Layer 6 of a small transformer language model trained on English Wikipedia (9 layers, counted from 0, width 128).
A neuron's activation on a vector x is squared ReLU(weights . x), where the dot is the dot product.
The model reads these tokens: "ol" "og" "y" "," " b" "ot" "h" " the" " H" "D" " D" "V" "D" " and" " B"

The vector x that enters this layer's MLP at each token. A number n stands for (n - 128) times 0.04.
0 "ol": 147, 138, 69, 196, 110, 101, 127, 152, 133, 167, 148, 121, 99, 161, 196, 85, 130, 128, 144, 102, 87, 187, 103, 157, 172, 125, 129, 98, 113, 176, 130, 88, 42, 206, 82, 128, 109, 158, 129, 185, 107, 124, 170, 206, 81, 130, 158, 104, 185, 110, 66, 71, 134, 142, 155, 110, 219, 93, 156, 140, 164, 104, 105, 103, 180, 118, 113, 140, 174, 113, 75, 85, 145, 149, 170, 113, 121, 148, 135, 139, 98, 125, 158, 157, 180, 144, 158, 136, 76, 141, 145, 218, 160, 163, 153, 157, 117, 202, 104, 123, 112, 83, 158, 106, 79, 98, 159, 113, 156, 108, 176, 114, 132, 103, 109, 107, 101, 55, 133, 169, 108, 123, 131, 119, 101, 109, 107, 161
1 "og": 134, 133, 120, 165, 91, 92, 135, 154, 97, 158, 173, 113, 145, 159, 149, 82, 138, 119, 154, 115, 57, 202, 80, 150, 165, 132, 101, 54, 116, 169, 110, 79, 77, 195, 78, 121, 118, 142, 120, 190, 119, 114, 196, 209, 93, 132, 135, 99, 155, 149, 59, 60, 150, 150, 152, 104, 222, 71, 144, 171, 177, 107, 141, 102, 194, 85, 103, 131, 158, 83, 75, 103, 132, 155, 133, 148, 119, 147, 128, 142, 62, 122, 152, 140, 186, 139, 169, 142, 99, 132, 160, 180, 140, 132, 115, 152, 131, 170, 105, 132, 134, 78, 133, 122, 64, 131, 191, 100, 151, 79, 141, 131, 172, 91, 110, 125, 122, 77, 159, 151, 147, 134, 157, 147, 111, 118, 110, 160
2 "y": 137, 123, 75, 151, 125, 97, 149, 136, 126, 163, 160, 124, 176, 149, 142, 67, 111, 112, 170, 101, 66, 163, 90, 160, 167, 81, 114, 62, 113, 213, 95, 102, 77, 184, 92, 135, 106, 139, 111, 172, 152, 120, 205, 206, 90, 129, 112, 90, 152, 139, 100, 57, 95, 151, 126, 87, 244, 109, 126, 97, 137, 146, 99, 99, 166, 112, 112, 109, 144, 109, 56, 100, 120, 164, 139, 153, 135, 153, 70, 103, 83, 124, 138, 130, 177, 146, 160, 146, 95, 102, 142, 204, 124, 155, 78, 122, 152, 162, 63, 141, 170, 75, 144, 105, 34, 116, 178, 110, 133, 162, 152, 107, 117, 106, 129, 102, 106, 119, 131, 153, 115, 107, 134, 113, 97, 121, 129, 143
3 ",": 130, 123, 78, 143, 115, 131, 117, 127, 111, 133, 201, 139, 159, 171, 160, 79, 101, 127, 173, 116, 51, 194, 115, 181, 189, 60, 92, 32, 117, 164, 122, 93, 84, 196, 85, 150, 74, 157, 111, 169, 122, 150, 142, 227, 111, 122, 193, 140, 157, 161, 98, 114, 151, 160, 130, 86, 228, 140, 99, 122, 115, 148, 108, 105, 161, 103, 116, 124, 168, 83, 88, 101, 114, 166, 160, 173, 112, 132, 107, 131, 85, 138, 155, 161, 154, 136, 151, 136, 99, 114, 149, 177, 170, 144, 142, 164, 124, 169, 77, 136, 122, 121, 170, 116, 80, 87, 196, 118, 143, 137, 114, 101, 106, 64, 121, 114, 95, 99, 143, 142, 136, 146, 135, 113, 75, 125, 87, 116
4 " b": 107, 101, 89, 201, 70, 153, 151, 216, 86, 113, 184, 149, 127, 158, 169, 85, 71, 135, 141, 144, 75, 144, 121, 152, 149, 104, 135, 52, 96, 166, 89, 108, 139, 194, 108, 168, 145, 183, 134, 112, 112, 150, 156, 175, 104, 104, 179, 130, 84, 184, 99, 97, 153, 164, 147, 120, 167, 171, 159, 136, 156, 89, 112, 95, 201, 144, 166, 149, 157, 76, 137, 136, 168, 125, 148, 191, 119, 165, 133, 128, 62, 130, 107, 202, 149, 141, 145, 119, 102, 136, 152, 132, 191, 126, 138, 123, 128, 172, 130, 116, 155, 147, 154, 121, 86, 132, 191, 208, 138, 168, 178, 39, 132, 101, 80, 116, 96, 136, 98, 132, 160, 158, 138, 92, 99, 129, 136, 90
5 "ot": 149, 144, 145, 177, 103, 196, 127, 126, 98, 125, 176, 126, 189, 219, 105, 92, 105, 142, 131, 159, 83, 135, 137, 140, 191, 135, 111, 64, 124, 178, 104, 101, 136, 160, 99, 180, 126, 166, 146, 179, 122, 148, 153, 156, 177, 87, 216, 84, 118, 131, 75, 127, 160, 138, 78, 166, 179, 206, 145, 209, 138, 141, 128, 123, 141, 164, 109, 117, 190, 98, 126, 119, 151, 153, 138, 143, 125, 158, 111, 55, 60, 103, 132, 126, 167, 96, 113, 142, 88, 172, 58, 166, 153, 105, 129, 87, 128, 113, 55, 91, 157, 110, 160, 118, 92, 187, 168, 145, 96, 134, 142, 154, 116, 44, 135, 126, 133, 127, 122, 107, 135, 181, 161, 129, 91, 121, 129, 154
6 "h": 130, 74, 139, 154, 130, 89, 134, 112, 107, 115, 192, 103, 163, 183, 147, 106, 94, 138, 107, 116, 65, 119, 124, 148, 199, 124, 88, 87, 95, 168, 161, 122, 122, 201, 172, 150, 127, 177, 101, 140, 89, 114, 156, 119, 130, 122, 186, 158, 120, 136, 60, 92, 125, 174, 41, 76, 187, 153, 122, 164, 87, 173, 145, 96, 118, 111, 127, 144, 149, 76, 66, 79, 108, 173, 100, 145, 126, 143, 103, 132, 90, 120, 179, 141, 129, 56, 131, 137, 113, 115, 228, 203, 131, 163, 109, 184, 142, 103, 126, 112, 116, 117, 85, 68, 42, 94, 178, 142, 176, 138, 96, 118, 88, 107, 84, 97, 117, 128, 127, 98, 145, 123, 126, 121, 115, 147, 99, 139
7 " the": 123, 110, 102, 169, 119, 100, 135, 118, 133, 135, 221, 154, 122, 161, 104, 104, 68, 118, 131, 116, 35, 183, 88, 169, 149, 103, 119, 68, 53, 199, 120, 124, 105, 219, 123, 107, 91, 186, 120, 127, 105, 116, 140, 165, 95, 138, 180, 71, 151, 139, 76, 79, 187, 151, 85, 121, 225, 101, 96, 120, 164, 102, 113, 70, 185, 100, 132, 141, 149, 49, 99, 87, 165, 134, 150, 143, 117, 147, 99, 127, 68, 163, 124, 155, 129, 129, 121, 145, 97, 145, 161, 142, 191, 142, 121, 187, 150, 129, 131, 160, 111, 123, 137, 118, 122, 87, 173, 133, 149, 134, 140, 82, 83, 110, 118, 80, 115, 119, 181, 105, 131, 122, 129, 163, 78, 121, 50, 159
8 " H": 140, 122, 95, 155, 77, 141, 184, 165, 133, 153, 103, 92, 114, 171, 175, 132, 108, 124, 133, 149, 111, 120, 115, 162, 129, 130, 168, 132, 77, 147, 120, 87, 127, 144, 110, 144, 215, 125, 77, 162, 165, 102, 154, 151, 78, 139, 198, 105, 129, 134, 75, 108, 129, 148, 78, 96, 159, 153, 138, 132, 165, 78, 72, 81, 158, 78, 126, 154, 160, 64, 100, 146, 167, 129, 141, 123, 132, 112, 171, 162, 85, 102, 159, 216, 116, 135, 146, 120, 80, 110, 116, 140, 184, 144, 115, 181, 140, 106, 148, 167, 115, 74, 101, 131, 160, 86, 175, 227, 149, 103, 116, 84, 83, 66, 51, 85, 106, 97, 211, 119, 120, 75, 174, 150, 122, 130, 99, 97
9 "D": 69, 83, 102, 203, 74, 182, 99, 150, 132, 142, 92, 68, 124, 110, 127, 141, 95, 97, 126, 109, 102, 168, 102, 128, 125, 59, 133, 91, 136, 179, 93, 95, 179, 81, 107, 86, 207, 151, 195, 178, 152, 129, 159, 170, 133, 124, 144, 74, 161, 113, 80, 152, 103, 178, 109, 112, 80, 139, 137, 215, 137, 135, 102, 99, 178, 84, 110, 125, 128, 126, 94, 123, 162, 52, 97, 136, 118, 166, 104, 130, 145, 90, 62, 129, 133, 84, 100, 88, 111, 90, 135, 142, 129, 93, 104, 180, 18, 96, 121, 132, 126, 121, 120, 141, 150, 109, 152, 171, 146, 124, 64, 113, 158, 139, 123, 131, 113, 165, 116, 103, 114, 162, 119, 200, 153, 158, 134, 126
10 " D": 67, 85, 92, 181, 46, 126, 119, 151, 95, 145, 117, 56, 163, 136, 97, 125, 118, 87, 133, 155, 99, 130, 97, 180, 146, 72, 127, 114, 113, 146, 60, 114, 135, 116, 133, 103, 240, 162, 110, 182, 119, 105, 146, 170, 129, 140, 169, 130, 90, 116, 71, 128, 98, 137, 182, 150, 138, 76, 70, 138, 147, 147, 111, 66, 188, 125, 131, 164, 172, 88, 47, 161, 123, 70, 114, 129, 141, 126, 144, 84, 118, 104, 130, 197, 152, 122, 118, 120, 103, 108, 155, 160, 130, 176, 104, 183, 93, 162, 91, 168, 100, 127, 136, 100, 118, 133, 170, 222, 119, 144, 92, 120, 67, 90, 96, 117, 109, 121, 156, 136, 116, 108, 146, 148, 58, 110, 150, 108
11 "V": 155, 81, 78, 149, 111, 167, 135, 169, 133, 163, 56, 118, 186, 107, 174, 152, 91, 127, 160, 130, 95, 101, 119, 83, 119, 77, 142, 149, 110, 144, 106, 155, 98, 127, 126, 99, 181, 124, 100, 183, 129, 137, 141, 171, 106, 58, 157, 132, 135, 68, 99, 107, 74, 181, 142, 133, 124, 63, 76, 166, 126, 148, 135, 119, 176, 77, 71, 110, 160, 143, 124, 63, 148, 133, 88, 88, 161, 150, 95, 111, 73, 171, 102, 101, 155, 96, 108, 96, 112, 131, 118, 133, 72, 179, 148, 167, 55, 170, 123, 151, 109, 144, 110, 90, 200, 87, 164, 168, 158, 127, 76, 145, 150, 75, 122, 194, 117, 136, 137, 162, 107, 124, 55, 119, 112, 114, 200, 122
12 "D": 133, 44, 36, 159, 24, 149, 97, 125, 136, 185, 88, 75, 160, 99, 118, 84, 121, 101, 176, 139, 129, 123, 153, 113, 152, 66, 102, 102, 149, 150, 112, 143, 117, 159, 123, 90, 178, 66, 130, 176, 180, 123, 221, 148, 124, 132, 117, 108, 140, 102, 25, 109, 36, 178, 159, 122, 133, 104, 96, 132, 158, 126, 113, 103, 217, 89, 92, 127, 135, 151, 113, 109, 109, 99, 124, 127, 130, 159, 92, 138, 153, 100, 115, 98, 154, 137, 94, 181, 87, 115, 157, 118, 137, 97, 94, 145, 69, 143, 128, 152, 138, 147, 114, 77, 123, 123, 161, 138, 178, 124, 99, 123, 121, 98, 142, 129, 147, 153, 108, 124, 113, 129, 116, 136, 52, 164, 192, 130
13 " and": 108, 118, 62, 128, 104, 155, 76, 167, 78, 169, 196, 115, 172, 133, 185, 69, 85, 82, 144, 152, 43, 136, 120, 137, 126, 54, 104, 112, 76, 160, 145, 111, 87, 142, 91, 179, 96, 147, 65, 149, 115, 137, 134, 174, 70, 106, 198, 126, 107, 83, 102, 148, 134, 150, 137, 103, 198, 132, 98, 90, 86, 170, 132, 73, 151, 64, 162, 161, 141, 94, 91, 154, 131, 115, 153, 106, 132, 164, 127, 98, 109, 141, 144, 134, 143, 159, 168, 179, 143, 137, 147, 201, 145, 133, 153, 147, 156, 163, 75, 184, 109, 175, 139, 95, 136, 131, 160, 176, 158, 135, 118, 73, 91, 51, 119, 155, 158, 108, 148, 106, 125, 79, 133, 125, 62, 133, 95, 121
14 " B": 127, 133, 65, 219, 66, 166, 176, 199, 123, 116, 153, 139, 87, 141, 153, 87, 110, 116, 146, 169, 97, 91, 132, 139, 167, 79, 146, 48, 102, 161, 114, 108, 166, 158, 126, 162, 248, 174, 106, 139, 116, 127, 168, 126, 106, 161, 204, 98, 107, 139, 90, 107, 119, 151, 144, 112, 119, 163, 123, 119, 151, 79, 105, 89, 177, 144, 150, 169, 145, 50, 124, 137, 158, 115, 136, 139, 125, 129, 136, 97, 77, 112, 142, 222, 85, 118, 133, 116, 127, 100, 141, 122, 181, 126, 177, 114, 136, 179, 109, 161, 108, 125, 117, 118, 134, 147, 165, 219, 153, 172, 152, 63, 91, 96, 75, 127, 116, 161, 146, 136, 149, 106, 171, 119, 108, 96, 126, 101

Each question shows the input weights of one neuron of the MLP. A number n stands for (n - 128) times 0.0037.

n412: 133, 102, 114, 171, 184, 172, 169, 130, 134, 124, 125, 110, 138, 124, 104, 157, 160, 184, 132, 118, 179, 140, 156, 162, 190, 111, 82, 117, 115, 132, 155, 98, 95, 126, 139, 149, 126, 96, 147, 133, 101, 138, 117, 194, 92, 131, 134, 117, 156, 126, 128, 137, 85, 122, 199, 116, 114, 128, 110, 96, 123, 150, 57, 122, 150, 161, 134, 91, 163, 142, 146, 98, 120, 84, 80, 107, 169, 82, 148, 118, 120, 108, 129, 135, 123, 121, 146, 126, 120, 200, 129, 118, 119, 126, 106, 168, 119, 126, 112, 125, 123, 122, 136, 116, 154, 133, 104, 114, 157, 152, 76, 104, 149, 130, 140, 88, 120, 194, 152, 135, 92, 130, 105, 107, 129, 119, 121, 99
It fires most on token 11 "V"

n437: 138, 133, 130, 114, 55, 120, 104, 98, 94, 101, 59, 151, 53, 129, 148, 110, 169, 52, 110, 147, 150, 142, 99, 136, 122, 163, 188, 143, 117, 145, 142, 79, 120, 98, 126, 195, 53, 98, 174, 164, 86, 170, 63, 156, 132, 111, 89, 98, 98, 59, 143, 89, 134, 107, 134, 71, 168, 114, 131, 125, 157, 134, 115, 173, 119, 116, 120, 113, 152, 104, 117, 146, 178, 111, 171, 112, 122, 129, 77, 94, 160, 103, 174, 107, 94, 110, 122, 147, 148, 163, 116, 133, 154, 115, 141, 125, 121, 103, 135, 143, 89, 85, 107, 134, 132, 125, 114, 175, 132, 132, 158, 145, 154, 153, 125, 103, 129, 76, 164, 154, 124, 101, 143, 135, 149, 95, 117, 112
It fires most on token 0 "ol"

n161: 148, 120, 123, 142, 160, 104, 88, 121, 179, 168, 122, 66, 95, 159, 136, 178, 127, 99, 132, 134, 164, 125, 101, 143, 119, 164, 211, 66, 112, 77, 156, 113, 67, 94, 125, 139, 93, 195, 101, 97, 112, 214, 169, 136, 136, 155, 68, 111, 129, 136, 130, 101, 28, 90, 156, 110, 112, 124, 164, 185, 114, 66, 86, 147, 181, 127, 145, 139, 118, 103, 65, 120, 111, 139, 123, 108, 172, 111, 184, 177, 96, 163, 159, 153, 101, 117, 148, 112, 115, 125, 125, 99, 144, 119, 188, 134, 90, 89, 122, 134, 144, 96, 108, 133, 116, 125, 105, 145, 135, 111, 138, 103, 118, 109, 171, 122, 118, 168, 114, 104, 118, 172, 66, 86, 91, 139, 65, 130
It fires most on token 0 "ol"

n245: 159, 108, 189, 188, 146, 87, 101, 174, 66, 137, 144, 129, 123, 108, 181, 161, 167, 127, 134, 150, 55, 134, 129, 178, 109, 156, 120, 123, 165, 144, 138, 150, 160, 83, 104, 133, 114, 139, 150, 143, 122, 142, 166, 154, 164, 189, 137, 126, 102, 106, 43, 101, 123, 128, 137, 121, 119, 87, 95, 115, 134, 110, 141, 70, 111, 128, 139, 87, 118, 88, 143, 133, 173, 88, 82, 136, 120, 121, 183, 102, 90, 129, 76, 68, 126, 104, 139, 71, 128, 154, 83, 76, 85, 124, 94, 112, 99, 150, 133, 112, 153, 119, 139, 53, 126, 108, 80, 85, 98, 104, 162, 137, 112, 108, 155, 150, 179, 86, 155, 106, 134, 109, 164, 121, 111, 114, 128, 143
On which token does it fire most, and how strongly? 1 "og", at about 8.3

n384: 130, 139, 164, 117, 209, 185, 111, 112, 150, 143, 140, 140, 126, 108, 145, 118, 138, 144, 82, 80, 169, 139, 116, 126, 87, 77, 139, 167, 121, 93, 175, 135, 113, 99, 114, 191, 181, 153, 153, 167, 111, 158, 79, 161, 127, 160, 173, 67, 135, 166, 126, 138, 74, 171, 92, 123, 126, 157, 94, 154, 158, 111, 177, 102, 44, 152, 108, 70, 148, 127, 91, 102, 134, 153, 61, 157, 116, 91, 113, 118, 71, 136, 136, 118, 93, 134, 110, 71, 97, 176, 104, 167, 95, 141, 111, 99, 137, 98, 138, 105, 183, 115, 154, 140, 127, 113, 130, 152, 107, 94, 103, 145, 120, 162, 114, 115, 150, 117, 129, 123, 201, 107, 154, 95, 96, 162, 108, 164
On which two tokens does it fire most, strongest first? 5 "ot", 6 "h"

n188: 222, 103, 189, 77, 157, 116, 119, 161, 135, 149, 131, 95, 113, 142, 141, 158, 199, 101, 144, 142, 145, 169, 148, 131, 142, 150, 84, 103, 125, 148, 168, 113, 85, 110, 87, 142, 176, 131, 104, 167, 125, 105, 158, 115, 123, 176, 77, 144, 113, 141, 146, 131, 115, 100, 140, 55, 170, 102, 114, 102, 124, 163, 75, 119, 159, 147, 123, 120, 120, 149, 160, 132, 176, 159, 103, 125, 104, 141, 114, 152, 155, 110, 149, 137, 115, 148, 164, 149, 105, 132, 161, 141, 138, 107, 141, 162, 105, 96, 101, 101, 145, 143, 97, 117, 106, 168, 123, 61, 128, 123, 126, 88, 117, 130, 144, 98, 136, 97, 136, 144, 185, 130, 171, 112, 137, 139, 117, 116
On which two tokens does it fire most, strongest first? 1 "og", 2 "y"

n112: 64, 95, 205, 119, 119, 105, 103, 112, 153, 182, 88, 132, 124, 137, 169, 149, 126, 159, 139, 120, 117, 143, 89, 123, 132, 79, 101, 181, 122, 136, 96, 173, 56, 149, 150, 196, 138, 90, 42, 119, 156, 79, 117, 76, 113, 118, 101, 186, 156, 128, 117, 167, 141, 100, 119, 133, 174, 118, 170, 166, 182, 119, 128, 102, 101, 178, 147, 95, 144, 92, 122, 134, 159, 134, 153, 136, 85, 70, 145, 117, 134, 87, 135, 162, 122, 147, 110, 141, 85, 123, 139, 162, 80, 128, 172, 116, 128, 54, 165, 135, 156, 141, 135, 123, 169, 107, 155, 111, 139, 139, 129, 126, 78, 117, 188, 87, 119, 160, 131, 85, 136, 145, 136, 95, 148, 133, 141, 165
It fires most on token 8 " H"

n123: 120, 167, 191, 124, 123, 109, 119, 112, 131, 147, 160, 106, 87, 145, 128, 155, 164, 85, 152, 133, 115, 123, 160, 145, 82, 94, 135, 108, 94, 118, 139, 122, 163, 149, 77, 130, 150, 125, 130, 143, 132, 155, 120, 162, 133, 132, 146, 144, 113, 164, 142, 85, 123, 137, 138, 152, 134, 87, 123, 132, 172, 153, 95, 161, 127, 125, 104, 110, 118, 172, 118, 164, 80, 177, 132, 150, 151, 154, 97, 142, 154, 131, 170, 134, 126, 89, 140, 123, 89, 105, 141, 141, 157, 146, 110, 108, 88, 145, 100, 122, 172, 106, 180, 112, 150, 163, 156, 164, 178, 114, 150, 109, 151, 76, 100, 136, 107, 131, 79, 200, 179, 147, 139, 155, 117, 81, 116, 140
On which token does it fire most, and how strongly? 1 "og", at about 12

n262: 141, 179, 148, 84, 118, 106, 165, 139, 135, 189, 203, 140, 109, 79, 153, 211, 130, 176, 158, 138, 139, 161, 116, 159, 162, 105, 135, 94, 117, 115, 120, 133, 176, 144, 119, 146, 83, 126, 171, 120, 134, 157, 124, 127, 72, 138, 116, 84, 132, 96, 120, 144, 95, 96, 88, 156, 165, 133, 154, 147, 120, 112, 125, 170, 65, 122, 167, 119, 153, 100, 145, 150, 116, 144, 45, 96, 77, 132, 114, 84, 150, 146, 178, 152, 88, 76, 88, 178, 123, 122, 147, 117, 137, 174, 139, 140, 87, 148, 183, 124, 109, 186, 129, 140, 138, 189, 139, 155, 128, 127, 82, 114, 71, 176, 159, 174, 188, 174, 141, 134, 93, 107, 162, 154, 141, 91, 215, 124
It fires most on token 14 " B"

n63: 122, 96, 135, 81, 98, 116, 106, 134, 182, 100, 142, 94, 129, 165, 108, 175, 160, 156, 104, 100, 127, 96, 95, 91, 58, 129, 138, 176, 95, 101, 141, 120, 145, 184, 90, 134, 145, 153, 147, 120, 110, 153, 172, 98, 123, 101, 147, 154, 100, 83, 158, 88, 148, 79, 66, 165, 85, 118, 84, 153, 78, 127, 96, 144, 128, 142, 150, 125, 95, 110, 165, 102, 149, 154, 129, 118, 109, 87, 155, 151, 96, 119, 131, 140, 69, 84, 90, 95, 128, 154, 100, 144, 125, 185, 123, 159, 119, 122, 123, 65, 145, 66, 104, 71, 107, 156, 157, 104, 140, 107, 148, 120, 136, 120, 219, 139, 82, 59, 117, 173, 136, 133, 131, 34, 149, 110, 106, 155
It fires most on token 6 "h"

n414: 209, 120, 183, 144, 86, 96, 91, 142, 183, 69, 81, 142, 110, 161, 130, 117, 124, 120, 128, 106, 143, 136, 110, 130, 121, 165, 76, 139, 120, 133, 183, 145, 123, 141, 146, 152, 177, 133, 116, 153, 93, 95, 93, 139, 143, 118, 77, 100, 112, 125, 141, 113, 133, 134, 143, 111, 167, 161, 111, 110, 133, 62, 97, 122, 137, 76, 92, 134, 134, 165, 144, 138, 133, 104, 123, 105, 110, 168, 86, 121, 158, 138, 146, 81, 141, 143, 109, 161, 116, 89, 164, 55, 107, 81, 121, 99, 148, 138, 103, 89, 133, 92, 109, 131, 100, 153, 146, 92, 203, 154, 132, 163, 104, 111, 140, 165, 177, 170, 139, 132, 85, 149, 182, 121, 114, 167, 167, 149
It fires most on token 12 "D"

n124: 129, 98, 142, 143, 150, 113, 170, 183, 121, 118, 78, 165, 82, 126, 180, 114, 131, 128, 137, 121, 171, 85, 199, 92, 188, 126, 72, 145, 111, 109, 119, 127, 115, 140, 106, 98, 110, 165, 77, 99, 114, 176, 130, 151, 156, 93, 97, 108, 103, 134, 137, 180, 144, 96, 156, 195, 79, 168, 119, 187, 103, 75, 134, 156, 92, 107, 108, 66, 111, 113, 123, 162, 117, 138, 156, 142, 155, 93, 151, 162, 103, 137, 93, 110, 162, 127, 167, 108, 179, 107, 122, 162, 103, 89, 112, 129, 87, 182, 105, 80, 123, 86, 128, 142, 184, 97, 122, 67, 115, 143, 136, 145, 98, 140, 105, 146, 86, 101, 191, 170, 128, 141, 53, 100, 90, 125, 174, 107
It fires most on token 11 "V"

n65: 122, 113, 70, 118, 120, 147, 75, 82, 82, 126, 164, 148, 141, 133, 71, 156, 104, 96, 173, 155, 147, 169, 125, 141, 154, 82, 97, 136, 136, 144, 159, 98, 127, 113, 122, 149, 145, 116, 100, 149, 142, 135, 136, 164, 174, 101, 142, 143, 132, 74, 96, 147, 112, 116, 122, 141, 136, 93, 138, 147, 142, 110, 104, 136, 108, 113, 166, 108, 123, 144, 102, 108, 174, 167, 133, 124, 158, 178, 143, 84, 150, 73, 123, 120, 65, 117, 121, 134, 125, 85, 107, 128, 133, 181, 169, 141, 26, 152, 102, 62, 196, 134, 105, 130, 163, 124, 92, 145, 182, 129, 151, 196, 98, 116, 127, 128, 99, 105, 136, 182, 141, 170, 119, 110, 112, 82, 134, 68
It fires most on token 11 "V"

n205: 132, 117, 166, 146, 91, 71, 205, 110, 108, 110, 178, 124, 102, 95, 188, 132, 192, 72, 124, 184, 158, 149, 184, 119, 85, 108, 94, 147, 126, 55, 87, 122, 195, 127, 116, 40, 99, 130, 128, 107, 113, 165, 124, 145, 175, 90, 121, 99, 119, 197, 144, 98, 118, 112, 125, 132, 135, 169, 154, 124, 120, 124, 100, 106, 126, 130, 150, 120, 133, 186, 154, 139, 159, 86, 99, 78, 136, 69, 120, 173, 128, 98, 151, 160, 140, 140, 132, 168, 135, 126, 132, 97, 143, 104, 151, 165, 129, 123, 66, 91, 150, 107, 135, 176, 104, 122, 167, 93, 151, 122, 118, 114, 124, 131, 105, 119, 108, 103, 122, 131, 131, 144, 136, 115, 96, 124, 155, 112
It fires most on token 4 " b"

n165: 110, 179, 48, 128, 159, 152, 84, 161, 87, 163, 89, 217, 65, 134, 140, 58, 160, 128, 161, 101, 125, 120, 144, 142, 113, 160, 127, 132, 96, 146, 72, 82, 136, 101, 106, 146, 77, 121, 129, 140, 112, 119, 115, 177, 132, 137, 93, 130, 117, 173, 81, 150, 104, 55, 91, 99, 126, 108, 108, 122, 110, 96, 144, 125, 105, 168, 87, 96, 91, 86, 116, 124, 152, 108, 155, 177, 161, 81, 142, 112, 159, 147, 100, 136, 56, 81, 89, 148, 133, 163, 185, 163, 154, 60, 131, 121, 147, 127, 127, 113, 162, 105, 128, 165, 157, 158, 130, 136, 120, 88, 134, 197, 206, 149, 109, 110, 123, 117, 98, 91, 98, 86, 77, 102, 192, 106, 104, 122
It fires most on token 0 "ol"

n382: 144, 110, 172, 116, 161, 119, 84, 134, 179, 104, 133, 105, 142, 104, 147, 132, 113, 127, 128, 117, 144, 152, 93, 138, 136, 124, 149, 118, 138, 128, 108, 102, 189, 134, 169, 106, 89, 127, 158, 135, 144, 68, 89, 126, 42, 110, 159, 136, 152, 88, 97, 95, 146, 61, 117, 132, 151, 179, 89, 107, 129, 145, 145, 134, 129, 136, 81, 153, 147, 124, 144, 141, 132, 122, 140, 86, 126, 139, 141, 122, 167, 211, 159, 151, 145, 96, 148, 146, 151, 166, 131, 117, 98, 155, 97, 119, 96, 165, 119, 100, 168, 156, 170, 123, 171, 127, 194, 158, 118, 90, 168, 136, 130, 169, 118, 146, 135, 127, 106, 153, 178, 58, 177, 148, 114, 93, 142, 100
It fires most on token 13 " and"

n481: 114, 127, 147, 124, 148, 165, 162, 146, 99, 96, 104, 104, 100, 161, 147, 95, 155, 108, 138, 81, 150, 138, 145, 162, 125, 149, 105, 142, 170, 140, 100, 98, 114, 165, 125, 168, 118, 144, 116, 185, 128, 101, 172, 86, 155, 163, 153, 165, 147, 72, 90, 150, 107, 123, 127, 105, 153, 140, 144, 138, 143, 144, 164, 124, 129, 95, 200, 73, 126, 148, 180, 132, 151, 103, 120, 144, 96, 117, 121, 107, 177, 148, 152, 150, 108, 87, 133, 207, 150, 101, 173, 128, 112, 110, 142, 125, 136, 138, 118, 120, 134, 77, 101, 125, 137, 132, 126, 158, 133, 140, 121, 103, 167, 100, 166, 61, 128, 180, 137, 133, 139, 178, 135, 154, 113, 206, 170, 125
It fires most on token 12 "D"

n221: 106, 149, 138, 97, 116, 86, 134, 79, 117, 166, 90, 119, 147, 125, 104, 67, 108, 161, 87, 86, 89, 84, 157, 106, 115, 113, 154, 114, 69, 120, 189, 120, 130, 180, 109, 79, 127, 144, 140, 180, 101, 118, 102, 107, 141, 79, 87, 86, 169, 89, 151, 102, 158, 134, 103, 134, 139, 135, 101, 142, 119, 142, 77, 124, 96, 197, 169, 148, 75, 125, 97, 153, 84, 118, 134, 180, 182, 113, 159, 74, 126, 91, 133, 148, 119, 149, 78, 146, 116, 126, 157, 80, 99, 101, 135, 124, 120, 147, 119, 98, 116, 126, 182, 165, 118, 152, 116, 94, 112, 149, 124, 147, 147, 168, 197, 113, 133, 99, 90, 76, 136, 127, 127, 169, 69, 143, 99, 143
On which two tokens does it fire most, strongest first? 7 " the", 5 "ot"

n285: 165, 115, 130, 166, 139, 123, 143, 187, 158, 130, 94, 112, 124, 133, 167, 98, 163, 117, 180, 123, 122, 141, 157, 75, 110, 99, 144, 145, 138, 140, 157, 52, 87, 75, 178, 137, 119, 157, 138, 189, 141, 162, 167, 127, 118, 105, 119, 135, 142, 167, 146, 127, 79, 168, 174, 154, 116, 106, 105, 94, 154, 113, 127, 171, 168, 132, 158, 116, 113, 145, 186, 97, 159, 79, 90, 136, 71, 123, 118, 131, 128, 120, 166, 92, 126, 137, 106, 95, 109, 94, 136, 119, 121, 125, 93, 126, 92, 95, 123, 115, 175, 107, 126, 138, 179, 103, 118, 211, 178, 99, 135, 119, 106, 113, 121, 115, 132, 143, 140, 124, 111, 135, 161, 152, 98, 162, 139, 150
It fires most on token 12 "D"

n314: 129, 138, 83, 164, 116, 150, 121, 140, 160, 133, 105, 131, 146, 101, 114, 134, 132, 145, 119, 149, 140, 107, 94, 134, 129, 132, 91, 134, 106, 135, 102, 150, 128, 93, 133, 146, 159, 137, 119, 177, 125, 115, 145, 167, 130, 143, 144, 130, 103, 126, 200, 135, 148, 103, 156, 160, 136, 106, 104, 155, 138, 138, 97, 93, 144, 163, 150, 129, 131, 157, 110, 116, 170, 138, 135, 146, 127, 98, 131, 139, 130, 124, 78, 96, 154, 57, 129, 178, 132, 122, 133, 142, 150, 156, 151, 108, 184, 146, 114, 102, 109, 95, 119, 137, 143, 145, 113, 137, 147, 139, 100, 122, 146, 194, 98, 89, 127, 140, 161, 139, 100, 147, 144, 111, 141, 142, 106, 75
It fires most on token 10 " D"

n168: 167, 151, 112, 123, 144, 172, 161, 143, 174, 163, 107, 113, 130, 105, 160, 107, 124, 92, 132, 104, 114, 111, 143, 129, 92, 191, 130, 109, 106, 109, 140, 202, 141, 126, 156, 132, 181, 122, 149, 172, 118, 153, 133, 127, 137, 144, 143, 101, 120, 123, 147, 138, 173, 116, 124, 87, 156, 136, 162, 111, 143, 106, 143, 107, 129, 132, 146, 138, 119, 149, 112, 133, 124, 184, 146, 134, 167, 98, 126, 118, 107, 138, 105, 174, 75, 97, 105, 105, 123, 136, 87, 132, 130, 146, 162, 87, 168, 156, 84, 82, 159, 116, 128, 124, 119, 168, 127, 116, 129, 121, 110, 150, 126, 100, 123, 120, 137, 101, 133, 174, 99, 86, 123, 141, 159, 130, 123, 101
Its three highest activations, in order, are on tokens 14 " B", 8 " H", 5 "ot"

n193: 154, 71, 148, 143, 119, 103, 104, 128, 183, 121, 113, 95, 133, 113, 125, 146, 173, 115, 130, 127, 119, 148, 146, 116, 133, 135, 142, 172, 87, 135, 154, 188, 171, 120, 146, 126, 146, 112, 134, 88, 88, 97, 118, 126, 120, 146, 139, 135, 82, 104, 137, 149, 110, 147, 143, 140, 160, 162, 124, 76, 132, 186, 112, 182, 118, 59, 70, 166, 172, 168, 116, 177, 133, 141, 117, 90, 152, 100, 144, 131, 123, 132, 103, 87, 113, 138, 134, 74, 102, 102, 112, 147, 148, 114, 81, 153, 154, 98, 160, 131, 98, 93, 147, 102, 110, 103, 100, 130, 154, 132, 137, 109, 117, 99, 105, 151, 175, 108, 135, 162, 125, 115, 131, 104, 146, 113, 73, 89
It fires most on token 8 " H"